Layer 7 of a small transformer language model trained on English Wikipedia (16 layers, counted from 0, width 128).
A neuron's activation on a vector x is SiLU(weights . x), where the dot is the dot product.
The model reads these tokens: " served" " as" " sc" "r" "um" " coach" " for" " the" " Port" "ug" "u" "ese" " men" "'s" " national" " team"

The vector x that enters this layer's MLP at each token. A number n stands for (n - 500) times 0.01.
0 " served": 536,386,501,567,720,372,812,684,351,492,530,515,671,453,450,627,612,643,425,483,405,434,373,426,591,324,628,533,294,440,453,644,497,475,519,409,625,563,510,512,348,493,674,605,258,566,318,354,796,353,428,541,541,198,383,511,734,768,398,383,633,226,421,302,406,703,703,552,680,454,546,355,419,604,384,396,563,626,477,738,257,439,594,301,553,616,794,664,577,423,531,503,479,499,482,394,289,421,568,522,530,441,672,729,428,379,482,342,363,530,225,381,683,359,652,387,209,536,259,702,387,371,445,442,421,312,458,449
1 " as": 477,527,502,531,673,422,672,806,470,579,569,533,787,280,468,527,706,619,479,488,671,312,501,522,481,469,422,551,378,460,240,604,478,316,567,361,684,537,524,531,354,613,504,620,134,604,539,301,744,421,26,527,531,327,456,550,698,571,353,343,526,488,386,293,378,646,676,362,679,429,529,456,500,502,396,301,690,507,516,602,324,466,410,316,351,462,642,718,687,514,570,528,559,339,357,514,420,410,632,621,489,421,682,601,362,434,614,385,303,664,387,455,404,410,808,535,337,635,361,546,453,443,491,439,318,244,492,331
2 " sc": 538,349,747,472,787,473,672,479,477,825,592,582,542,320,428,309,620,412,408,512,538,460,541,644,527,398,532,472,355,469,383,690,791,472,647,410,505,532,481,531,114,578,719,564,401,613,263,453,723,323,443,740,444,367,489,438,358,775,530,590,528,435,294,401,584,288,517,295,384,700,524,381,655,431,352,251,427,672,449,477,44,397,280,401,404,426,688,760,577,642,482,542,520,717,427,485,399,400,620,580,438,457,501,561,505,491,707,443,274,606,534,377,572,488,770,575,205,436,339,509,369,217,552,337,231,405,423,409
3 "r": 471,551,563,661,354,391,728,578,348,616,675,401,383,268,297,607,445,608,162,600,534,536,737,396,433,353,740,555,538,474,417,437,806,636,483,476,462,429,505,378,298,904,471,720,566,411,423,616,771,388,90,455,659,411,618,455,406,669,531,535,441,570,70,445,467,454,550,221,543,342,417,533,605,363,514,124,588,307,612,443,440,556,495,417,559,613,466,511,538,628,419,585,599,463,571,330,690,286,609,535,201,421,550,756,555,585,632,593,476,646,432,482,420,493,803,420,323,615,455,633,500,504,252,607,275,142,352,469
4 "um": 552,707,758,562,377,424,535,527,362,605,649,471,562,292,396,470,537,686,467,546,321,440,559,430,560,370,602,375,423,394,422,534,569,464,617,598,532,643,530,390,359,570,548,525,327,596,380,435,637,580,218,423,625,451,736,393,608,456,421,802,895,534,318,454,519,395,515,499,620,818,504,619,503,326,357,439,685,442,687,621,80,490,414,543,560,538,655,769,488,625,598,644,565,419,300,694,804,380,897,514,454,650,513,522,611,423,416,592,365,530,384,471,688,391,879,373,431,676,398,683,531,551,509,277,364,407,248,329
5 " coach": 593,537,618,337,788,266,580,577,515,665,610,551,513,361,754,594,708,534,423,523,525,383,387,460,656,425,369,459,251,509,499,567,654,508,658,565,536,534,662,430,212,748,483,674,293,554,237,419,697,215,327,488,361,221,420,550,501,652,514,645,462,421,288,337,465,529,641,415,442,532,382,416,457,395,315,315,518,680,563,683,193,576,294,351,318,692,807,684,641,528,474,516,908,432,533,461,536,472,575,419,379,599,600,614,560,524,522,528,377,684,285,497,780,454,703,456,239,499,360,452,435,451,543,550,252,477,312,550
6 " for": 436,526,651,494,603,190,606,625,499,571,506,577,474,249,512,588,698,600,520,542,646,319,526,451,373,519,414,469,148,526,264,609,474,390,519,472,617,482,536,390,174,652,443,539,333,461,576,370,815,269,254,380,253,324,323,585,615,605,392,412,558,465,179,152,477,443,552,547,595,625,535,431,524,365,295,560,611,595,537,688,183,620,435,336,651,437,689,615,451,556,592,513,698,622,435,487,401,529,690,561,434,477,637,622,488,471,611,527,284,471,330,530,548,518,564,618,270,636,263,484,362,570,390,371,447,445,384,431
7 " the": 590,539,684,491,639,196,723,718,425,584,468,453,623,311,548,352,558,600,521,472,426,457,536,526,492,364,492,499,205,464,435,533,541,470,597,442,586,624,471,355,247,618,554,566,132,443,548,394,748,222,277,421,389,365,468,672,675,614,256,427,540,522,337,147,573,538,517,573,604,458,463,436,474,353,482,345,670,632,323,635,312,552,446,280,525,217,542,584,385,657,573,486,663,540,504,469,368,436,720,500,454,592,593,680,487,497,653,533,458,435,396,408,525,422,725,576,268,527,357,620,326,463,388,417,477,484,435,414
8 " Port": 483,673,557,738,690,363,930,543,481,593,442,620,612,495,451,533,518,506,240,473,556,471,527,684,568,516,439,542,157,422,437,718,380,671,608,502,458,582,480,455,164,728,595,546,519,496,494,540,692,392,182,322,315,132,475,648,683,548,580,575,424,594,374,247,525,451,405,344,681,681,529,571,619,415,460,240,703,519,589,544,356,584,371,315,380,374,652,572,475,645,534,647,641,425,443,420,573,368,566,514,625,626,694,716,577,448,472,637,513,635,405,412,479,423,702,257,411,500,64,608,286,414,633,429,349,424,437,483
9 "ug": 587,581,726,546,724,410,765,502,504,502,471,354,614,403,766,609,514,642,344,378,486,320,453,615,705,651,570,293,289,282,451,464,631,568,539,796,599,655,559,401,436,427,636,554,512,608,264,628,645,383,400,347,377,278,720,658,440,711,519,694,677,423,294,290,389,593,456,421,504,605,403,603,387,481,537,688,564,670,474,549,293,567,289,292,274,492,716,408,445,528,531,609,744,434,429,384,495,519,725,468,334,401,602,669,468,626,479,619,569,482,368,331,666,432,711,414,273,511,269,661,484,430,635,457,509,253,445,175
10 "u": 505,563,646,536,543,349,593,286,665,458,520,342,753,279,578,542,329,693,535,269,709,487,668,537,390,419,655,253,245,479,582,459,532,590,464,774,576,614,510,344,304,678,545,618,338,518,432,427,494,631,357,502,668,519,483,658,474,584,521,479,644,378,288,468,338,662,585,387,651,500,571,462,254,505,557,408,710,514,346,674,146,470,306,446,279,395,735,675,535,509,698,584,896,477,484,379,577,499,709,486,286,350,507,694,583,623,577,623,404,478,408,398,555,539,754,227,328,448,512,820,443,662,287,438,461,406,364,397
11 "ese": 469,653,681,399,636,239,698,644,553,594,543,529,576,377,591,549,496,719,258,378,510,605,400,544,583,360,387,484,198,491,570,653,368,408,561,612,472,577,531,356,132,614,565,498,261,379,446,560,783,466,169,442,463,442,469,780,499,484,667,451,399,393,245,376,434,542,400,470,616,574,572,586,393,195,304,503,652,547,476,710,200,537,250,231,257,422,780,791,589,629,457,498,753,550,548,604,648,537,655,661,472,537,635,632,656,604,584,714,353,598,359,478,510,596,496,340,335,542,418,592,380,596,403,503,587,338,388,363
12 " men": 525,528,646,477,744,167,787,600,537,619,620,370,496,352,501,522,509,865,403,549,444,379,495,406,609,664,469,556,182,470,593,561,581,504,567,423,687,444,501,471,219,584,585,633,385,490,422,495,748,246,402,558,437,200,616,673,626,653,538,416,664,356,359,241,326,462,499,586,540,511,576,453,556,493,408,300,651,812,670,662,131,617,371,194,436,653,724,598,548,687,462,405,684,415,574,530,523,550,630,498,472,471,473,592,547,545,512,439,498,651,487,469,516,412,596,353,142,829,387,605,333,379,620,527,499,186,568,495
13 "'s": 533,463,881,422,483,74,589,614,281,603,734,400,550,385,561,594,466,600,497,455,518,473,565,591,437,459,452,533,304,398,575,541,486,527,571,572,666,597,612,433,140,684,642,575,218,483,441,388,701,309,231,520,397,399,537,750,566,456,420,295,372,411,114,220,442,467,420,474,460,388,548,447,576,135,326,459,534,604,598,631,57,536,411,216,486,426,813,643,558,526,509,504,643,607,416,451,463,431,594,405,393,601,502,560,542,644,796,607,434,518,445,535,573,541,674,534,266,557,440,538,438,450,408,512,464,224,441,427
14 " national": 543,600,762,488,677,214,641,536,597,687,422,630,704,292,465,569,417,598,483,557,450,485,431,478,532,464,568,518,142,454,526,696,487,566,612,616,605,524,612,449,254,704,455,609,488,456,406,474,846,615,249,447,295,188,542,737,747,566,440,484,475,446,289,334,394,554,268,387,412,498,523,551,527,313,262,344,610,726,510,660,64,542,367,82,438,487,734,568,403,531,492,460,790,528,390,535,571,434,614,349,399,624,566,554,556,558,659,662,506,500,410,382,512,457,627,619,86,747,546,537,373,367,417,416,506,293,436,510
15 " team": 516,680,660,356,751,83,661,515,577,645,489,487,502,458,532,630,647,622,555,513,419,512,451,575,501,399,625,662,214,420,399,634,440,508,580,605,662,508,570,357,171,711,591,564,374,371,393,507,676,363,200,477,370,187,622,838,586,682,401,524,463,515,307,295,345,534,481,532,520,597,389,457,563,283,397,310,682,569,643,740,195,607,433,275,400,638,749,500,690,565,519,509,841,487,473,391,558,429,548,349,363,478,645,591,549,602,625,329,498,461,442,612,633,457,708,350,154,683,360,662,398,554,527,455,302,344,479,577

Each question shows the input weights of one neuron of the MLP. A number n stands for (n - 500) times 0.002.

n344: 585,359,382,490,472,535,341,509,433,458,554,363,429,484,490,535,518,485,417,344,502,492,562,653,550,542,481,402,533,529,612,566,552,543,600,486,568,516,501,490,560,531,489,477,474,612,595,569,574,457,540,383,393,526,650,528,511,448,521,504,356,476,397,521,464,596,553,480,550,423,423,354,520,491,586,567,545,612,521,445,598,458,577,604,533,420,455,467,614,448,545,641,562,557,415,328,441,625,670,546,416,564,493,390,601,431,451,524,567,303,428,476,541,484,460,496,466,531,493,510,399,457,484,431,634,557,407,582
On which two tokens does it fire most, strongest first? 9 "ug", 10 "u"

n158: 424,596,492,730,496,603,612,625,387,539,267,272,514,464,515,410,395,497,706,290,452,684,475,459,326,415,480,577,438,321,326,585,485,354,465,195,687,562,498,480,453,397,625,599,480,651,640,593,417,598,459,564,473,453,392,426,462,642,604,561,368,489,532,365,450,645,346,527,591,468,322,377,380,546,501,557,378,460,420,508,474,551,472,571,317,531,377,552,699,365,412,526,657,531,530,672,541,503,335,519,388,288,554,396,653,456,379,514,542,505,441,681,423,681,346,613,432,432,540,493,580,199,657,588,505,586,596,713
Which token does this neuron like most? 1 " as"

n263: 455,664,415,716,460,546,509,516,498,626,498,488,386,613,350,339,418,557,517,373,659,536,455,474,764,437,548,427,547,403,493,560,469,571,254,507,474,519,436,600,417,494,392,682,389,567,459,526,577,508,525,502,447,410,532,464,544,479,582,416,403,595,388,607,427,637,561,656,396,238,568,434,435,666,571,346,564,597,549,552,416,533,476,464,725,641,585,495,562,384,537,480,488,469,521,486,423,590,440,402,592,591,667,263,434,465,578,490,544,594,562,551,510,607,399,553,651,330,443,354,359,544,590,424,458,636,522,493
Which token does this neuron like most? 0 " served"

n20: 562,384,401,556,514,441,370,393,424,436,598,396,312,498,672,663,282,348,440,506,615,370,407,325,301,450,478,519,427,441,535,529,468,422,420,486,583,627,368,453,524,357,627,441,312,457,682,558,510,609,651,294,502,512,550,497,331,483,242,597,624,571,447,423,401,366,479,605,415,444,658,546,513,660,465,415,590,437,462,550,783,335,653,493,388,483,549,427,361,430,425,516,426,457,628,430,575,509,452,472,508,482,502,727,421,363,511,491,567,630,348,362,752,618,381,443,595,456,382,424,463,558,437,489,516,497,427,413
Which token does this neuron like most? 0 " served"

n67: 519,558,479,369,418,468,327,509,500,714,492,448,564,515,396,430,349,420,478,497,650,406,388,518,490,533,482,464,514,472,475,475,589,506,503,492,476,540,515,620,466,443,434,534,433,515,425,474,519,643,622,504,462,469,481,422,492,583,426,580,503,505,552,567,432,494,515,634,500,471,465,582,671,547,442,508,443,380,550,469,340,495,419,556,500,385,409,538,552,602,472,421,544,422,480,490,509,401,507,431,454,441,635,768,414,541,486,694,698,602,512,430,481,422,305,527,583,404,535,456,432,476,518,489,492,587,409,546
On which two tokens does it fire most, strongest first? 2 " sc", 14 " national"

n71: 506,514,432,586,532,515,401,508,513,469,435,473,479,364,441,445,470,469,466,529,356,499,600,473,470,630,585,641,532,318,413,620,311,502,506,575,459,534,450,582,377,437,520,566,442,506,582,458,446,402,569,379,538,584,587,422,447,484,403,452,390,432,550,522,456,537,469,368,579,516,542,599,535,408,498,421,580,545,581,535,502,456,682,514,494,584,503,571,701,510,482,522,577,540,618,400,431,510,520,439,555,454,420,383,421,597,559,473,513,560,605,407,469,446,467,550,504,495,547,396,426,516,585,431,581,539,520,383
On which two tokens does it fire most, strongest first? 1 " as", 15 " team"

n503: 428,506,432,396,375,571,524,406,362,483,335,548,406,686,531,443,521,490,391,571,544,527,424,460,419,555,529,602,602,388,590,364,554,490,623,448,482,424,650,372,502,564,455,478,382,480,499,640,597,534,571,490,462,389,470,509,543,423,595,497,432,547,770,533,567,579,477,396,773,530,386,373,548,458,366,583,197,530,457,686,420,455,492,478,514,478,427,566,442,659,344,568,473,370,478,458,585,419,427,595,528,531,559,450,352,550,496,597,414,508,568,551,373,487,487,439,609,695,452,531,426,362,470,481,477,485,396,515
Which token does this neuron like most? 8 " Port"

n435: 604,538,502,576,573,458,606,475,694,386,519,609,501,523,602,417,554,528,544,425,588,540,483,604,419,590,395,479,470,656,453,378,635,234,432,554,490,394,480,623,517,433,649,496,558,355,631,439,564,460,498,344,467,602,227,354,418,592,457,469,482,397,741,540,569,369,578,514,412,459,569,710,452,469,579,651,490,610,514,523,518,240,474,473,406,297,479,553,554,374,336,520,397,473,425,315,554,398,634,672,605,301,605,611,512,665,464,581,578,507,578,579,701,627,507,520,579,506,647,382,518,695,583,512,592,541,414,455
Which token does this neuron like most? 11 "ese"

n163: 579,540,508,580,585,517,475,452,509,497,498,504,367,516,572,505,549,485,457,551,484,481,506,423,472,495,455,543,589,514,537,512,446,465,537,473,499,525,545,525,504,584,408,483,413,528,449,481,493,525,476,464,452,492,437,495,479,530,475,604,505,492,427,447,473,547,566,503,533,423,547,568,478,507,572,491,527,519,477,491,478,462,483,557,543,479,439,479,542,501,484,592,517,474,533,513,538,527,511,493,507,567,424,483,465,516,465,556,498,481,559,552,448,559,469,533,497,493,533,504,529,523,515,604,512,510,578,599
Which token does this neuron like most? 5 " coach"

n307: 465,553,638,516,433,547,436,551,401,655,615,641,322,493,429,652,452,551,589,486,678,460,754,633,392,559,417,336,525,532,526,390,588,430,276,557,678,646,517,458,464,492,554,563,550,356,556,545,528,353,526,429,467,489,494,574,489,532,367,583,630,650,503,499,523,538,535,601,363,459,557,460,438,466,475,585,466,452,556,419,604,556,589,595,660,267,359,378,166,406,563,496,434,559,406,346,394,561,562,453,444,390,412,442,719,592,657,512,492,424,508,366,524,441,516,543,677,396,595,468,409,684,710,522,691,517,621,514
On which two tokens does it fire most, strongest first? 6 " for", 7 " the"

n254: 510,590,500,521,535,473,423,425,579,581,463,623,574,431,482,506,392,440,403,463,466,559,454,524,522,437,538,628,548,439,530,497,498,456,500,516,548,594,448,643,566,516,450,386,313,558,619,510,551,468,492,518,464,533,608,519,402,585,567,515,565,610,477,623,589,407,430,476,445,586,556,455,586,571,547,441,582,558,512,467,365,406,582,557,490,505,477,499,559,460,559,517,577,462,527,523,566,581,485,587,401,536,482,447,439,560,609,385,646,399,623,483,447,471,369,533,475,407,705,507,470,552,366,514,583,511,511,460
Which token does this neuron like most? 2 " sc"

n498: 514,488,436,630,411,334,315,360,553,444,472,602,457,419,716,370,548,549,425,431,459,448,534,617,572,519,468,427,674,494,518,555,612,437,641,589,530,535,592,407,486,646,483,502,545,514,474,513,570,535,577,496,521,623,582,405,372,456,495,383,410,569,563,478,406,296,521,544,509,654,571,547,294,343,448,621,471,514,610,505,515,478,485,594,684,560,488,527,425,540,446,395,556,498,379,564,374,615,433,627,604,519,459,597,544,461,578,483,485,474,690,329,592,416,490,655,633,522,662,516,463,564,578,403,584,439,549,464
On which token does it fire most, and how strongly? 4 "um", at about 0.57

n293: 457,454,463,483,521,666,398,371,585,429,535,525,270,648,478,546,366,472,443,626,679,389,508,382,491,534,460,431,380,367,444,438,359,452,512,608,342,481,431,396,480,634,582,526,382,584,527,573,456,451,448,411,395,430,485,522,510,330,517,633,545,584,550,458,533,467,474,504,386,414,366,571,564,562,594,540,502,383,484,552,649,526,589,339,542,543,567,317,460,602,478,606,550,446,566,540,615,552,451,435,591,541,592,461,495,566,415,531,640,545,744,548,478,546,523,435,480,476,368,395,529,654,410,484,494,590,598,629
On which token does it fire most, and how strongly? 8 " Port", at about 1.6

n113: 629,423,541,491,441,458,558,656,427,616,557,648,411,429,533,534,526,541,487,375,402,555,581,539,448,655,630,628,458,376,446,586,428,594,467,485,487,371,503,785,545,401,337,565,353,587,609,551,558,593,371,545,587,516,593,321,524,450,531,414,463,357,642,585,648,488,563,459,352,457,745,386,746,848,433,497,535,524,496,504,494,409,513,485,400,429,314,699,436,469,474,591,373,575,609,560,487,406,377,418,611,508,478,583,528,412,498,542,446,641,489,503,575,449,520,553,543,405,572,466,529,436,504,490,449,483,555,358
On which two tokens does it fire most, strongest first? 1 " as", 2 " sc"

n78: 505,573,382,697,421,684,477,553,475,501,394,382,571,536,398,468,330,606,520,319,470,553,580,467,398,388,568,534,400,398,503,562,571,418,357,538,391,448,407,472,285,292,483,483,609,555,492,530,389,304,411,639,527,497,504,606,449,343,520,449,432,506,417,468,356,512,534,536,603,396,552,522,531,392,558,535,437,547,673,604,340,477,462,527,490,491,518,517,545,416,674,469,499,421,324,521,478,538,357,454,538,718,484,331,575,541,529,230,540,350,524,703,463,357,389,434,581,399,396,562,449,495,531,465,457,624,562,497
Which token does this neuron like most? 15 " team"

n323: 535,557,398,491,390,460,538,440,509,416,467,488,545,545,369,413,585,367,448,558,414,504,341,496,350,459,586,418,530,456,670,576,641,530,500,453,345,507,521,549,528,681,601,672,479,489,420,453,488,557,597,337,574,567,557,582,460,426,467,445,309,556,632,444,378,680,527,530,519,567,508,473,659,486,597,650,502,518,413,594,451,236,409,380,479,479,467,602,547,343,527,353,452,515,428,584,550,471,604,386,481,369,488,487,550,516,577,343,612,546,636,473,510,563,497,518,609,382,570,694,523,396,582,546,647,517,488,553
Which token does this neuron like most? 10 "u"

n42: 558,484,425,547,539,713,426,493,604,575,350,423,437,635,636,427,607,465,486,447,582,450,571,537,592,458,605,474,353,707,515,364,603,496,513,557,470,396,487,469,505,373,365,557,523,518,483,409,459,479,449,470,637,629,435,375,519,370,454,399,476,453,514,384,561,442,482,451,493,515,510,550,579,407,355,506,449,404,507,392,438,351,451,547,424,440,584,553,489,497,548,479,680,512,566,398,494,447,448,310,528,455,483,571,532,518,549,568,386,528,402,613,431,539,416,491,408,312,602,386,532,393,548,461,609,502,469,610
On which token does it fire most, and how strongly? 5 " coach", at about 1.2

n360: 499,580,505,527,473,473,511,400,461,423,444,550,492,514,477,463,521,525,558,473,475,530,406,485,473,441,458,470,497,517,506,503,486,426,563,532,548,417,673,527,425,496,604,455,426,454,551,730,509,420,507,583,486,479,504,411,504,516,470,515,475,440,495,445,423,417,480,475,506,453,531,542,516,529,514,377,489,487,581,588,572,567,471,483,534,545,512,549,587,433,388,450,525,507,514,427,387,589,492,555,482,523,462,430,558,401,465,507,556,506,580,455,532,640,494,506,566,469,479,489,528,457,520,379,474,467,440,562
On which token does it fire most, and how strongly? 15 " team", at about 1.3

n284: 441,667,322,590,465,649,296,456,586,495,434,454,661,585,567,441,654,607,500,417,510,489,421,413,376,548,553,442,395,535,350,370,558,451,593,498,482,435,528,626,430,582,568,564,718,515,479,461,450,603,543,548,443,684,577,507,630,279,495,595,615,520,460,446,391,605,393,470,370,474,410,578,410,406,493,315,365,506,477,620,457,555,428,579,621,471,549,596,547,426,465,465,306,543,401,703,472,523,414,186,348,633,475,433,490,395,537,479,484,309,425,344,611,673,462,509,746,613,521,592,504,376,552,590,549,267,615,703
Which token does this neuron like most? 4 "um"